Layer 6 of a small transformer language model trained on English Wikipedia (15 layers, counted from 0, width 96).
A neuron's activation on a vector x is GELU(weights . x + bias), where the dot is the dot product.

Input weights of the MLP neurons that the questions are about. A number n stands for n times 0.0053.
n19 (bias -0.004): 1 0 0 1 -1 1 0 1 -2 -1 4 0 -1 -1 0 -1 -1 -2 0 0 0 -2 0 0 0 -1 0 4 1 0 -3 -2 0 -1 0 -1 -1 1 1 0 0 -1 -1 1 2 -1 -2 4 2 0 0 -1 0 -1 -5 -1 1 -1 2 0 -1 -4 -1 -1 1 5 0 1 1 1 0 2 0 -1 1 -2 -3 0 0 -1 -1 -1 -1 1 2 2 0 0 -1 1 -1 0 -2 -2 0 3
n22 (bias -0.001): 0 1 2 -3 -1 0 -1 1 1 2 3 0 0 -1 0 0 -2 0 4 0 -1 0 0 0 1 -2 -1 -2 2 0 -1 -1 2 -2 2 1 -2 1 -2 -1 -1 1 1 -2 1 0 -2 3 1 -1 1 -2 0 1 -3 -1 0 0 0 0 -1 0 0 -4 0 -2 0 1 1 -1 -1 0 3 1 2 -1 -1 1 1 -1 0 0 -3 0 -1 -1 0 3 0 0 1 0 1 1 -2 1
n33 (bias -0.006): -1 0 -2 -3 -4 -1 -2 1 -2 0 -1 -1 -2 -4 -1 0 -2 -2 -1 -1 -2 -3 -2 -1 -1 -3 -1 0 0 -2 -3 -1 1 0 -1 0 -3 0 -1 0 -2 -1 -1 -1 2 0 -1 2 2 -2 -2 -2 -2 -2 -4 1 -1 -1 5 -1 -2 -3 0 -1 -1 8 -3 -1 -1 -1 0 2 -1 -3 0 -1 -2 -1 0 -1 -1 -1 -2 2 0 1 2 -1 -3 0 -1 0 0 -2 -2 1
n38 (bias 0.167): -7 -10 -4 -14 19 -39 11 -21 -10 -19 21 22 -34 -18 -9 -31 -2 16 -2 -16 -24 -5 -1 10 -44 -21 5 4 1 -33 17 34 1 0 -19 -4 39 0 -5 2 -12 -9 54 1 15 20 31 -47 -4 42 9 -23 19 -44 -24 -29 -3 -14 18 -14 5 -2 10 -1 -17 20 8 -21 -19 -16 14 2 6 6 -30 -3 11 17 23 29 26 -8 17 9 -24 -39 -27 22 20 5 13 -8 2 25 11 15
n94 (bias 0.089): -1 -8 -2 -13 21 -48 5 -10 -9 -6 14 19 -12 -25 -8 -14 -4 -1 -17 -2 -16 -1 9 23 -22 -9 9 4 -8 -33 8 7 8 10 -17 -7 27 -4 11 -5 -17 -2 28 9 11 8 19 -14 0 25 8 -4 10 -16 -41 -28 -1 0 22 -17 5 -15 13 -23 -12 -12 9 -33 -17 -18 5 -6 8 5 -22 -8 5 7 5 17 3 -6 12 10 -7 -24 -19 17 13 11 5 -13 -11 26 11 5
n97 (bias 0.002): 0 3 5 -3 1 3 -1 3 1 0 0 1 1 2 1 1 1 0 2 1 0 2 0 -2 1 1 0 1 1 1 1 1 3 2 -1 4 1 2 0 2 1 0 1 2 1 0 2 1 0 -2 -2 1 0 -2 2 0 0 1 3 -1 1 4 3 9 1 4 1 0 0 0 1 0 0 0 -1 2 2 -1 3 1 2 0 1 0 0 1 2 1 1 2 0 1 5 3 -1 1
n105 (bias 0.001): -1 1 3 -1 2 -1 1 -1 -1 -1 -2 -1 4 2 -1 0 0 1 2 -2 1 0 3 2 0 1 0 -4 0 1 1 0 -1 1 1 0 1 1 2 1 0 -2 1 1 -2 1 0 -1 2 2 -1 -1 0 -2 -2 1 1 3 -1 -1 -1 -1 1 9 1 -3 1 1 -2 -3 -1 -3 1 0 0 1 0 -1 0 1 -1 0 1 1 0 -2 0 1 0 0 -1 0 0 -1 0 0
n110 (bias 0.197): 5 -34 -17 -14 26 -16 -5 -16 -22 -37 15 37 -37 -16 -18 -34 -1 10 7 21 -12 7 10 -3 -83 3 15 6 -8 -45 11 14 5 -15 -12 -18 33 -29 3 -8 -9 -4 62 -10 25 19 23 -27 -4 31 12 -18 12 -64 -23 -36 -10 -14 -5 -17 3 15 -5 -13 -7 8 16 -21 -25 -24 20 23 7 7 -11 -10 13 20 11 50 29 -9 11 8 -42 -31 -18 18 36 4 21 -19 -16 0 23 57
n116 (bias 0.002): -1 -2 2 2 -1 -1 1 0 0 0 6 3 1 -3 0 1 1 0 -4 0 0 -1 -1 2 0 -1 0 0 2 -1 -1 1 1 -3 1 -6 -1 1 2 -2 2 1 -1 -1 2 0 -1 1 2 2 1 0 2 2 -5 0 1 -1 -1 -2 2 0 1 -5 1 24 1 0 -2 1 3 1 2 0 4 1 0 1 1 -2 -3 0 -1 2 2 0 0 -1 -1 0 0 0 -2 2 1 3
n118 (bias -0.159): -17 5 23 47 49 -68 18 -23 30 15 -35 -21 -8 -28 51 -34 -27 -3 50 8 -27 51 2 34 26 -14 -7 -23 -10 16 -54 -1 -8 -22 -20 10 -36 16 -12 5 -25 -90 -6 26 46 51 -42 21 -24 32 7 -66 69 50 30 28 16 -7 34 -11 -55 63 -6 -10 17 6 62 12 31 -23 -30 -37 -14 -5 -17 -8 69 -30 -9 -53 -40 11 -4 65 31 42 28 -31 -21 41 -8 -14 1 -30 -1 55
n127 (bias -0.238): 54 -86 -4 -22 61 -22 9 -9 18 -27 -64 -11 22 -14 45 0 38 -16 -46 -3 -41 44 20 44 -44 -30 84 -4 -51 -5 18 42 -12 -11 6 -11 -6 19 45 37 -10 -36 51 26 23 54 -19 9 -45 -37 59 10 -15 -12 -30 -9 47 -39 -31 -38 -2 19 -33 -17 -30 6 54 32 -23 -30 -7 12 -59 0 -7 23 -7 33 14 -23 13 -14 -83 -78 -13 -59 0 -30 43 59 -13 5 -16 6 -2 3
n142 (bias -0.032): 16 16 -31 31 60 26 33 -71 -95 -1 8 50 -41 -33 15 -11 37 11 20 -15 3 -5 54 -42 -18 -27 15 -4 6 -87 -27 -2 -11 0 27 8 14 13 39 37 39 18 29 21 -13 -1 -1 -7 -16 18 -43 27 17 -47 -62 -36 -33 24 39 -12 45 -21 -44 11 14 -13 63 20 -50 8 33 -6 -30 53 -29 28 -30 -84 -22 3 90 36 -9 0 -14 13 -46 22 42 -26 58 -37 -4 28 -28 36
n175 (bias -0.024): 3 0 -1 2 -1 2 -1 3 0 1 -8 1 2 2 -4 1 -1 1 1 0 -2 2 -4 -3 3 1 0 -8 0 3 0 -5 2 -2 2 0 -6 -2 -2 0 4 1 -5 -3 -2 -2 -4 8 1 -3 -1 2 -2 6 14 5 -1 -1 -4 1 0 -5 -7 -18 1 -7 -1 3 2 3 -3 -2 5 -1 1 3 -2 2 -4 -3 -3 2 -2 1 2 2 3 -5 -5 -2 -3 3 -4 -4 -4 -5
n195 (bias 0.144): 5 -24 16 -8 2 -30 0 6 -17 -35 21 17 -48 -16 -20 -29 -12 27 16 4 -43 7 10 -8 -58 -1 13 1 -7 -35 16 15 11 20 -15 -9 44 -12 -3 6 -3 1 59 -8 25 16 25 -24 -6 39 5 -8 11 -53 -21 -43 -8 -17 2 0 3 3 -22 -3 -21 -4 22 -23 -12 -27 18 -3 -2 7 -17 -5 11 -1 23 44 44 -4 11 8 -39 -14 -16 7 28 2 4 -25 -16 3 17 32
n200 (bias 0.001): 0 0 5 0 1 -2 0 1 2 1 1 1 0 -2 0 1 -3 0 1 0 2 1 0 -1 0 2 -1 -2 1 1 0 0 1 2 2 -1 1 0 2 0 2 -1 1 0 3 1 0 1 1 2 0 -2 0 2 -3 -1 0 1 1 0 -1 -3 1 2 0 11 1 1 -1 0 -1 1 2 2 3 1 1 0 3 -1 -2 0 -1 2 0 -1 1 1 1 0 -1 -1 -2 1 1 2
n202 (bias 0.111): 5 -18 34 -16 31 -18 -7 -13 -5 -25 22 31 -24 -18 -18 -14 14 -4 8 -22 -14 6 26 21 -32 -3 14 -14 -10 -25 2 20 -4 -20 -11 -26 58 -9 -23 -4 -1 6 52 8 24 12 15 -26 -28 40 15 4 2 -33 -13 -37 -16 -5 7 -29 -7 6 7 -33 -8 7 18 -47 -16 -25 18 -2 13 8 -23 -10 12 37 25 33 13 -18 35 8 -14 -26 -24 17 45 1 10 -14 -9 20 2 22
n273 (bias 0.106): 1 -17 24 -19 18 -24 0 -15 -8 -27 13 15 -26 -25 -12 -14 -9 12 -10 6 -19 10 9 23 -34 -2 9 10 -10 -23 20 -3 -5 15 -23 -14 57 -18 9 -5 -21 -9 38 4 19 8 34 -38 -8 34 -4 9 12 -32 -8 -40 -5 6 2 -9 -2 12 3 3 -20 -12 20 -34 -19 -25 13 -1 -29 2 -8 -5 16 -2 12 33 17 -4 22 9 -21 -22 -16 36 26 6 11 -7 -18 6 13 10
n281 (bias -0.003): 0 -1 2 0 0 0 -1 -1 1 0 -1 -1 1 1 0 1 -1 0 2 2 1 0 0 -1 1 3 0 -2 0 1 -2 -2 1 3 -1 4 0 -1 1 0 1 -1 2 2 1 0 1 -1 1 2 -2 -3 -1 -1 0 1 -1 1 2 -1 -2 -3 -2 5 -1 6 2 0 1 -1 -1 1 0 1 -1 0 3 1 2 0 1 -1 -2 0 0 -2 1 1 -1 -1 -2 0 -2 -1 -2 0
n296 (bias 0.109): 16 -12 -8 -10 16 -36 4 -24 -13 -12 34 6 -32 -6 -18 -24 -12 3 -6 1 -33 -3 8 18 -37 -19 -6 8 12 -13 7 19 11 -1 0 -22 32 -17 41 -5 -2 -15 27 4 16 8 24 -4 3 29 5 -10 -1 -21 -19 -22 0 -2 -12 -15 8 13 -14 1 -14 11 6 -19 -13 -2 0 0 28 -3 -15 -3 8 21 14 3 35 4 6 17 -30 -3 -31 -1 -3 -1 15 3 -3 5 10 11
n330 (bias 0.000): 2 0 -3 -2 0 -1 0 -2 -1 0 -2 0 0 3 0 -1 0 -1 -4 -1 0 -1 1 2 0 -1 2 4 -2 -2 -1 -1 -3 -2 -1 0 1 1 -2 2 -2 0 0 3 0 0 0 -1 0 -1 0 3 0 -1 1 0 -1 2 1 0 0 -1 -1 -3 0 -17 0 -2 1 1 -1 0 -1 1 -3 -1 -3 0 -3 1 -1 -1 2 0 0 3 -4 1 1 0 1 0 1 -2 0 -1
n335 (bias 0.001): -1 -1 -1 5 -1 2 0 -3 0 0 1 -3 0 1 2 -1 4 0 2 2 2 0 1 0 2 2 0 1 1 0 0 1 -2 0 0 1 1 2 3 0 1 0 0 4 -3 -1 -1 -1 0 0 -2 -1 -1 -3 1 -1 2 1 -2 0 -1 2 -2 7 2 4 1 1 0 -1 0 1 0 0 -2 -3 2 0 2 1 2 -2 2 -2 1 -2 -1 0 2 0 -1 0 1 0 0 -1
n343 (bias 0.099): -10 -13 17 -1 12 -29 5 -25 -6 -14 14 9 -28 -15 -19 -19 -1 17 8 -6 -24 -7 9 24 -28 -4 7 3 -1 -24 16 11 7 -3 -9 0 36 -20 2 -2 0 -19 27 10 16 4 10 -21 -3 30 2 -11 12 -27 -15 -20 3 -9 -5 -3 1 1 3 -31 -18 2 11 -18 -10 -18 11 4 7 3 -19 -12 9 9 12 25 21 -3 3 8 -22 -17 -9 28 20 1 10 -9 -22 7 8 17
n382 (bias -0.002): 2 -1 -4 1 1 -1 1 -3 -1 0 -3 -2 1 1 -1 1 -1 1 0 0 1 -1 1 3 0 2 1 -1 -2 -1 -1 -2 -2 0 1 -1 -1 -1 -2 0 -1 0 0 1 -1 1 -2 -3 1 1 1 0 0 1 3 0 1 1 -4 3 -2 -3 -2 -2 0 -16 -1 0 0 1 -1 0 -1 0 2 -1 -1 1 -2 0 0 1 1 -3 0 -1 -1 0 1 -1 -1 0 -1 -3 1 -1

Each question shows a token from some text and the vector x that enters the MLP there. A number n stands for n times 0.016.

",": 11 -1 -6 -4 -9 13 -26 -5 54 3 -3 18 -9 -3 -9 38 15 -9 2 -19 11 -2 10 22 -9 18 15 -16 13 4 17 -5 -6 5 21 1 -8 -28 7 5 -24 18 -1 21 -2 -27 21 -15 0 -6 0 -16 -22 2 3 -33 43 -37 -7 -6 -20 -5 12 -4 5 -1 7 -14 10 -7 -38 12 2 -8 4 2 20 -12 16 -8 -7 13 21 -4 9 -8 -20 -9 -11 34 -17 9 -4 -19 -22 23
The most active neuron and its activation: n202, at about 0.16

"ama": 7 -55 1 -12 -7 -1 8 -8 -8 15 -5 12 -4 6 -2 28 13 -2 0 5 -13 16 1 2 9 10 -5 -6 -3 -11 8 -6 13 -4 -13 -9 -2 -9 -5 19 4 7 -29 -22 16 23 3 -29 19 -15 0 21 -4 -21 -4 25 -48 10 -1 -12 3 -21 -3 5 16 0 -9 22 23 -13 7 -8 16 19 -7 2 13 7 17 3 9 6 -9 -14 2 0 11 -5 -7 -2 9 6 12 -13 -7 8
The most active neuron and its activation: n110, at about 0.17

"'s": 11 4 3 8 -7 -1 38 7 37 19 -2 -11 -5 -8 0 -18 12 10 -3 16 -11 10 -1 -1 -14 -8 -23 -19 -17 -5 -3 11 13 10 6 -10 -20 6 -3 4 -23 -5 -44 25 -4 0 8 2 2 6 -3 14 -19 14 0 24 -5 -6 -2 15 -5 7 7 -2 -12 -2 17 -14 -32 20 11 -9 -5 -6 1 -5 2 3 9 9 -3 -4 4 -20 -5 15 12 26 6 -3 0 -25 -12 -27 -12 1
Which of these neurons fires most? n118

"own": 1 88 -21 0 8 2 5 12 -19 23 0 -22 -27 -23 -13 4 -9 -3 2 -1 -4 9 7 -6 5 26 -5 -3 29 -7 -3 11 3 -8 -6 -7 3 5 0 10 1 -17 -11 9 4 -9 -8 1 6 -3 8 9 -12 25 -3 1 -10 -15 3 11 -6 2 -8 1 -14 -1 -1 -6 -40 10 22 -9 16 -1 0 -33 -9 -2 16 20 4 1 -10 -10 13 -7 40 10 3 -27 -34 2 -9 -14 27 -10
Which of these neurons fires most? n343

"–": 11 22 2 3 -8 16 -21 1 0 49 1 -2 -24 0 -31 42 36 14 -10 21 -19 -2 -6 3 -5 -11 20 -3 13 -28 -30 -2 4 24 2 -10 0 -23 -8 -9 21 -3 4 11 -32 -54 -2 -16 16 -16 -4 1 10 -3 3 -1 22 7 -6 9 4 -4 4 0 30 2 -2 12 -27 11 38 -9 -15 -11 14 -3 16 0 4 -22 7 8 6 -8 0 -29 -7 -11 -2 25 -4 -24 12 -10 -26 -2
The most active neuron and its activation: n142, at about 0.37

" Win": 4 -21 11 -2 1 -10 -22 -30 -41 -8 0 -9 -6 -28 -11 -8 -9 1 -6 -29 -12 0 14 -17 4 19 -18 -5 5 19 -18 -5 3 17 1 26 -12 -6 8 -30 28 10 12 11 11 -30 -10 -14 0 17 4 -5 2 23 8 -9 26 19 -4 29 8 2 0 -2 25 2 -16 -1 -12 9 4 25 -3 -3 3 9 0 2 -3 -22 -5 36 -20 -4 -9 6 -15 -21 1 -19 -15 -8 2 -21 49 -21
Which of these neurons fires most? n296

" back": 14 53 -23 0 13 9 10 14 -7 -23 2 -12 -5 -4 -12 21 3 -9 -4 -11 0 7 -8 24 1 -18 -7 -12 -5 -1 -10 0 1 8 -9 0 -3 29 2 -48 6 -2 31 11 17 -19 -6 -1 -7 -17 2 12 36 23 3 8 43 -23 4 13 0 1 6 -1 6 -1 -13 -21 -5 11 25 -16 -1 -10 0 9 13 -35 4 19 -1 -13 1 -1 -30 -14 -4 6 -19 -22 -39 2 14 -14 9 -5
The most active neuron and its activation: n38, at about 0.11

"es": -2 -3 9 -7 -1 -10 46 -29 4 7 0 1 19 -16 -4 10 -2 -1 4 12 11 -3 -7 7 28 3 29 7 10 14 -14 1 1 -12 -19 -11 -23 -17 -2 -10 10 -4 -10 15 6 1 10 -1 -4 1 -12 -7 -11 -15 4 -6 -19 4 1 10 18 -9 -7 3 -3 -2 -4 0 29 6 -4 0 -6 -34 -2 0 6 9 -7 12 -4 20 -3 9 26 -12 -7 6 1 -10 -61 7 3 -1 -5 11
Which of these neurons fires most? n118

"ired": 9 -8 -10 5 7 -5 -8 -1 -16 6 -1 -27 -7 7 -10 -21 -15 0 1 -15 -3 13 -5 9 33 31 25 -9 4 22 10 -27 -29 -5 0 14 -10 28 12 14 3 2 4 4 7 27 -15 -6 22 -22 2 3 -9 2 -2 4 -16 -7 16 6 21 4 -8 5 9 2 -21 -10 -19 -2 9 21 -7 1 0 -19 18 1 17 -2 -6 5 -11 -6 -8 -17 5 -14 -2 -5 -8 -16 -10 -3 -28 31
Which of these neurons fires most? n127

" due": 5 10 5 7 6 -4 -33 -1 -11 -8 2 9 3 -11 -9 -12 -3 -5 3 30 3 1 -9 4 -12 1 23 -1 4 13 8 -13 0 3 -3 20 10 36 -8 2 0 12 -36 -3 9 39 2 21 -19 5 -3 0 22 17 -4 11 11 -24 6 14 13 2 -2 5 -21 -5 -9 3 7 9 -13 16 -6 -18 5 -14 -6 -24 10 -21 -29 -23 17 -6 -7 -18 -1 0 -20 -11 -23 15 11 -17 -13 4
The most active neuron and its activation: n118, at about 0.2

" |\n": -15 -45 1 6 -4 5 18 -12 -14 3 -4 -16 12 7 19 4 19 -17 -13 4 -36 18 5 10 9 -21 73 -4 -4 8 5 -17 -7 11 -5 5 27 7 0 12 -3 7 -4 12 -1 -16 -15 -2 -13 -4 36 -10 21 -10 -1 0 26 -12 0 -1 -20 16 -4 0 -2 1 5 3 -23 1 -48 27 -10 -3 4 26 1 5 9 -27 -9 23 -24 -14 0 6 -6 -17 -1 18 -68 -13 5 -20 15 -6
Which of these neurons fires most? n127

" for": 6 23 -6 7 -4 -2 10 -11 13 -8 6 -6 4 3 -10 -19 4 5 8 -8 8 -3 -2 -15 -11 1 16 -19 -9 -11 1 7 -14 2 -5 15 -15 -1 -6 2 -19 1 -32 -9 16 -41 2 21 -33 15 14 -17 10 22 -1 14 61 25 4 2 8 0 0 -1 -11 -1 5 -1 -16 3 31 -12 -8 -4 1 -2 -6 3 34 15 -4 -39 -4 0 -7 -2 -13 5 -3 3 -31 1 5 -18 16 -9
Which of these neurons fires most? n38

"|": 2 -20 -3 -6 -7 -3 -49 21 4 6 -1 -2 10 11 -4 -14 17 4 -9 13 11 -16 14 14 -2 6 7 7 -29 31 10 2 37 0 -3 -2 -12 3 -2 52 -1 10 -22 -19 8 -14 -19 -7 -17 16 14 -3 11 -16 3 -6 28 -9 0 -7 -25 4 -4 1 13 1 3 -11 -6 13 -23 -15 -7 -5 -7 -16 14 -6 5 -18 -18 1 0 11 4 -1 10 4 -2 11 -21 -1 0 -15 34 -24
The most active neuron and its activation: n118, at about 0.13

" through": 35 39 -9 1 8 -2 -6 -9 -34 -21 3 -8 -4 0 -2 -16 27 -19 -2 8 -14 -3 -10 -2 -5 2 6 -21 -3 31 4 -16 4 7 -6 1 -17 12 -6 11 -3 2 -12 -3 6 -22 3 20 -9 -19 -6 -13 5 12 -4 -11 42 -2 4 14 21 7 7 -1 -7 1 -14 -16 -18 1 -6 -5 3 -8 -4 11 16 -15 14 26 -12 -9 4 -1 -19 -14 0 12 8 31 -31 -2 20 -11 11 -16
Which of these neurons fires most? n94

"ments": 6 23 -1 7 9 -5 23 -16 -17 11 -16 -11 1 -17 -9 16 -11 -43 6 11 -2 -14 -4 0 22 23 -14 -6 6 -23 9 7 12 11 -5 -11 -7 -3 4 -8 0 -21 -30 -1 10 -8 15 3 -15 -7 15 8 11 -3 2 16 -31 0 2 10 11 -14 -10 1 -17 0 1 -21 32 2 2 20 -3 -28 0 22 2 7 3 27 -8 0 18 7 6 -19 0 -20 -3 8 -25 3 8 1 32 22
Which of these neurons fires most? n94

"19": -2 -22 0 6 -20 7 -24 5 10 17 5 28 -7 18 -11 35 -10 -32 2 -8 3 -2 16 10 8 0 7 -11 6 -15 14 -14 -9 9 -3 39 7 -4 12 -3 0 19 3 -5 4 -80 11 -20 10 -7 22 1 -18 -37 -9 4 10 7 -6 22 3 -27 -5 -5 13 1 17 -27 -11 0 0 15 2 -4 21 -3 -27 -1 1 14 -18 6 -15 -24 -5 5 -12 14 -7 -8 16 9 10 -10 3 9
The most active neuron and its activation: n110, at about 0.16

" J": 3 22 -7 1 -12 -8 -30 3 16 24 -3 7 6 -12 -14 -20 22 -4 -6 -8 -11 12 -10 9 13 -11 -62 -15 -34 -8 -8 21 -10 12 -1 7 24 -2 -7 10 3 12 13 1 6 -53 8 2 20 -6 -2 32 1 -17 -12 1 -34 -1 4 3 -11 -2 13 -1 -2 -1 -7 -11 17 24 21 23 -7 1 -1 -16 0 5 4 12 -5 62 -21 -34 3 21 -7 -14 -8 23 -17 -2 11 -34 14 27
The two highest activations, in order: n195, n110

"or": -13 -19 -8 9 9 1 21 -21 3 10 8 -2 -3 -11 4 51 -3 17 -1 4 -17 -7 6 6 4 11 -4 5 -9 -2 6 -1 3 -16 -6 4 -1 -3 -18 -5 12 -2 7 -23 21 -28 8 0 -7 2 -6 -12 -18 -3 4 13 -28 46 14 -13 -3 -10 -18 3 -14 -1 10 17 -23 14 -28 -18 2 -4 -1 -5 -19 -15 13 -1 -4 26 -13 19 43 2 -7 -11 11 21 -43 16 -7 -23 12 20
The two highest activations, in order: n118, n142

"ared": -1 0 3 9 8 -3 5 10 8 22 -6 -8 -5 4 -11 -33 -20 -23 1 -16 -22 19 -12 -1 -2 29 26 6 22 22 0 0 -2 1 -3 29 -14 4 -10 21 2 4 -3 -23 8 3 -13 -3 16 -11 1 11 0 -24 -5 2 -22 10 -5 11 14 5 -10 5 -5 -1 -14 5 -35 -22 1 -14 -3 -8 2 -3 14 -20 40 -28 -4 -2 13 -5 -9 -5 10 2 -8 -16 -7 -9 11 -3 2 27
The two highest activations, in order: n195, n110

" |": 10 -11 3 -5 -3 -9 -23 4 57 1 2 -1 4 17 -9 17 -1 6 -8 -12 10 -5 -24 -2 19 -9 18 2 -3 6 14 1 7 1 16 -5 -7 -5 13 23 -5 -8 2 0 -1 -27 -18 -19 13 16 3 7 4 2 -1 1 66 -15 -5 -4 -57 -2 -8 4 10 1 8 3 18 12 -36 12 2 -4 -1 11 4 -5 15 -21 0 5 -21 0 -5 -3 -1 -4 -3 5 -13 6 -1 -7 2 -16
The two highest activations, in order: n127, n118

" David": 20 -22 5 7 -2 -1 -26 -31 -47 47 14 6 9 0 -11 -25 5 -15 -4 -25 3 7 -7 1 -2 1 1 5 0 -5 -1 -4 -15 15 -5 19 -12 1 -8 -32 -8 18 -11 -2 15 -15 -11 -9 11 -1 -16 11 11 -18 -11 25 -26 -18 13 4 -22 14 -21 0 3 1 7 1 20 1 7 -12 -8 -4 1 3 18 10 8 13 11 46 -3 -23 15 2 5 -2 -12 9 -29 6 15 -22 27 -18
Which of these neurons fires most? n142

" d": -7 35 0 7 14 21 -9 -17 48 -4 4 7 -3 2 -3 14 20 -4 -10 -8 38 5 -10 18 -9 -17 -14 -14 -15 -20 2 -10 10 10 -7 9 21 25 -7 -22 15 9 29 7 -9 -2 1 16 -5 -4 0 14 -6 -6 -7 19 -12 -1 -16 -5 -18 -3 -17 1 -13 -2 -4 -3 22 4 21 18 3 -33 -16 -9 17 3 -30 -2 -3 35 18 12 11 -4 -21 -9 -25 12 -43 -19 9 0 -18 2
Which of these neurons fires most? n202

" ": 10 15 -8 3 12 16 -33 15 12 22 -2 -13 -5 -1 -9 34 17 -18 -17 6 -9 -3 4 -14 6 -5 1 -7 -12 -48 25 17 6 21 0 -8 12 -6 8 16 -6 29 35 3 -10 -46 -5 -13 -4 9 -8 18 -49 9 -5 -2 42 -17 -8 13 36 -3 -17 -4 12 -2 -17 14 21 -12 16 19 5 -17 0 -16 -33 18 -12 34 -11 1 -1 -19 0 -21 2 4 15 -6 -12 0 16 -20 -12 1
The most active neuron and its activation: n110, at about 0.18

"ry": 13 -37 -10 3 -12 -1 11 1 -24 44 13 -15 -2 -3 2 29 -23 5 6 9 -9 -10 8 14 -31 15 -9 5 15 -9 -1 9 -20 9 10 -38 -16 -3 -3 -2 -13 5 8 -21 -1 10 13 1 -9 -10 -17 4 -2 -11 6 14 -33 0 10 -1 -12 6 2 2 -19 -2 -18 -8 27 33 10 -16 -3 -4 -2 21 6 4 -9 12 -13 20 -4 -27 17 12 15 -4 10 -7 -8 2 1 -18 4 18
The two highest activations, in order: n110, n195

" N": 12 -2 1 8 -4 1 -49 -27 19 10 -7 -3 -1 4 -5 -4 35 -17 -2 -42 12 13 -9 -3 -3 -6 -12 -18 -10 -14 12 -6 -12 -1 -5 18 32 -11 2 1 -2 13 -16 -6 0 -38 11 14 -15 7 0 -2 -9 -17 -5 10 -36 33 9 5 -6 -1 -4 2 1 -1 1 25 -11 1 40 5 -6 22 -2 -7 -1 8 6 6 3 62 -17 -22 27 12 -19 -10 -6 19 -30 -14 -1 -10 4 2
The two highest activations, in order: n142, n202

"ac": -5 -15 4 -8 16 6 -12 -12 4 20 4 8 -3 -21 26 24 -9 24 -4 31 0 3 6 -6 2 -6 -32 17 1 0 0 -7 -17 -9 -7 20 24 -27 0 5 20 12 8 1 -15 -5 -3 11 -2 8 -1 -6 -39 12 9 18 -52 0 -8 -11 -1 -5 0 -6 -6 -2 5 -7 26 -10 2 -4 7 -19 11 -29 -9 3 4 -26 7 4 -27 -10 41 -11 -14 4 22 11 -11 8 8 -3 -10 -15
The most active neuron and its activation: n202, at about 0.026

"uring": 14 3 0 -7 -8 1 -1 -20 -10 -6 -3 3 -1 -1 25 -35 3 -1 -2 7 -20 15 0 0 14 10 41 -12 -16 -7 3 14 -20 -15 -25 -1 -9 19 -5 30 -6 13 -10 -2 18 3 -5 5 5 -17 7 -4 12 -1 11 -15 25 13 -7 5 18 -10 -6 0 3 2 -13 8 -12 24 -22 -21 7 -12 2 2 -13 -11 3 -8 25 9 16 -22 3 -11 0 -8 1 -18 -55 3 -1 -9 -10 21
The most active neuron and its activation: n127, at about 0.4

"n": -19 31 -6 5 5 4 4 -13 11 19 -4 12 10 -4 0 -31 -7 11 -2 -40 -7 -6 -5 5 -7 14 2 26 8 -19 -19 -8 -4 -10 1 -5 21 -19 -5 -6 -12 -4 -21 -21 1 -29 17 -2 3 16 -3 16 -30 -13 -3 34 -5 12 19 19 -17 -7 -16 3 -12 -1 18 10 -10 13 11 0 -1 -10 -1 -13 4 -4 -9 7 -2 25 -31 1 32 20 -12 1 -4 8 -31 21 10 -4 -20 6
The most active neuron and its activation: n142, at about 0.15

" from": -5 45 -3 6 -1 -4 0 2 26 -2 0 -4 -3 6 6 -68 -4 -16 -8 -17 -10 17 4 2 10 12 9 -17 -19 12 -1 -11 -7 -5 -9 -13 -21 12 3 27 -2 -1 -29 4 11 -24 -5 8 4 2 -6 -7 -5 4 2 -9 45 2 13 11 12 18 3 6 -3 -1 -27 -18 23 -17 25 -13 -1 9 -3 37 -11 2 11 27 -20 -15 10 -14 -8 -10 -19 20 -4 22 -32 -14 0 -20 -8 16
Which of these neurons fires most? n118

"\"": 20 -47 4 10 10 -6 -9 17 9 55 -3 2 9 -2 3 21 -37 -10 -3 4 -13 -10 13 23 11 -14 15 -3 4 33 8 9 1 6 12 1 6 -2 8 17 2 -28 -2 8 -7 -31 -19 -24 7 -5 6 -6 -1 16 -6 24 1 -10 13 -3 1 -6 0 2 -9 -2 10 19 -36 -8 12 -11 -7 12 -5 10 24 -8 -9 1 27 -22 -25 -22 -10 -3 -15 5 -3 -8 -50 -1 -1 -33 25 22
The two highest activations, in order: n127, n118

" feat": 6 -15 -3 -7 5 8 7 12 -23 -14 -3 -1 1 -1 -23 -1 14 2 5 -1 11 6 -10 24 1 -25 9 -3 -15 -16 -12 -7 -24 23 1 -1 17 14 -12 7 31 -10 -5 9 -7 13 -15 9 3 -15 26 32 2 1 -15 4 44 -4 -8 23 0 -4 -3 -8 -9 -1 14 -7 28 -1 17 29 6 -1 4 -10 17 -9 -17 -27 9 -25 -11 -22 0 14 -6 5 -20 3 25 -28 19 -19 12 -8
The most active neuron and its activation: n127, at about 0.39

"7": 7 -14 -7 -3 -28 6 18 -3 -30 -20 2 8 4 6 1 -10 -3 14 -15 1 20 -27 3 -3 -26 8 18 -4 3 -12 -9 11 7 -7 8 32 6 -12 3 49 4 -2 17 10 -27 -23 1 -14 4 -11 -8 28 5 -4 6 0 1 24 -5 19 14 -13 1 -4 -5 2 4 13 0 13 17 20 8 14 7 -27 -13 -3 9 -18 -11 -5 10 -19 18 7 -23 -4 -3 -26 -78 0 1 5 22 -38
The most active neuron and its activation: n142, at about 0.2

" \"": 4 -25 3 14 14 -11 -27 1 -17 33 5 -10 -7 8 -9 -13 9 4 -9 17 23 4 11 17 12 -30 21 -11 -20 17 -26 -6 8 14 9 -10 -6 18 15 17 -23 9 -9 9 7 -6 -9 12 -15 -8 7 -1 2 -30 -2 4 21 -2 -7 14 -20 -3 -9 2 -4 -1 -1 -2 -38 -6 25 1 -5 -3 9 4 22 4 19 -30 16 13 -30 -31 -19 -7 20 -1 8 24 -71 2 -6 -14 1 -11
The most active neuron and its activation: n127, at about 1.2

"err": -3 50 3 -3 -3 -2 6 13 40 29 12 17 -18 -2 17 35 -4 20 -2 28 -8 -4 -4 -15 -3 14 -38 7 7 -19 10 -6 -20 6 -1 11 27 2 -29 -25 6 16 -8 -14 3 -29 8 0 -10 15 -16 11 19 -44 -7 13 -38 12 -8 9 2 -7 -11 -8 -22 1 16 28 11 -7 12 6 2 -7 3 -6 -10 2 -24 -39 18 8 -7 -4 10 -6 -15 -4 -9 4 -72 -5 5 -26 15 13
Which of these neurons fires most? n195

"oup": 4 26 -1 -13 15 -9 22 7 38 22 -4 -8 -6 -21 -8 -58 -26 3 3 3 -10 -7 -7 -17 14 -7 6 -1 24 -27 4 12 15 20 0 8 7 46 -16 -40 20 -1 -30 6 -11 -38 -1 -6 -16 -3 14 24 0 12 -6 -5 -2 6 0 -5 -8 -18 -5 0 26 3 -11 -5 18 -17 3 -2 4 -15 8 6 -8 7 -3 8 -3 5 0 -6 2 7 -3 5 12 -1 -34 19 4 -18 13 -6
Which of these neurons fires most? n94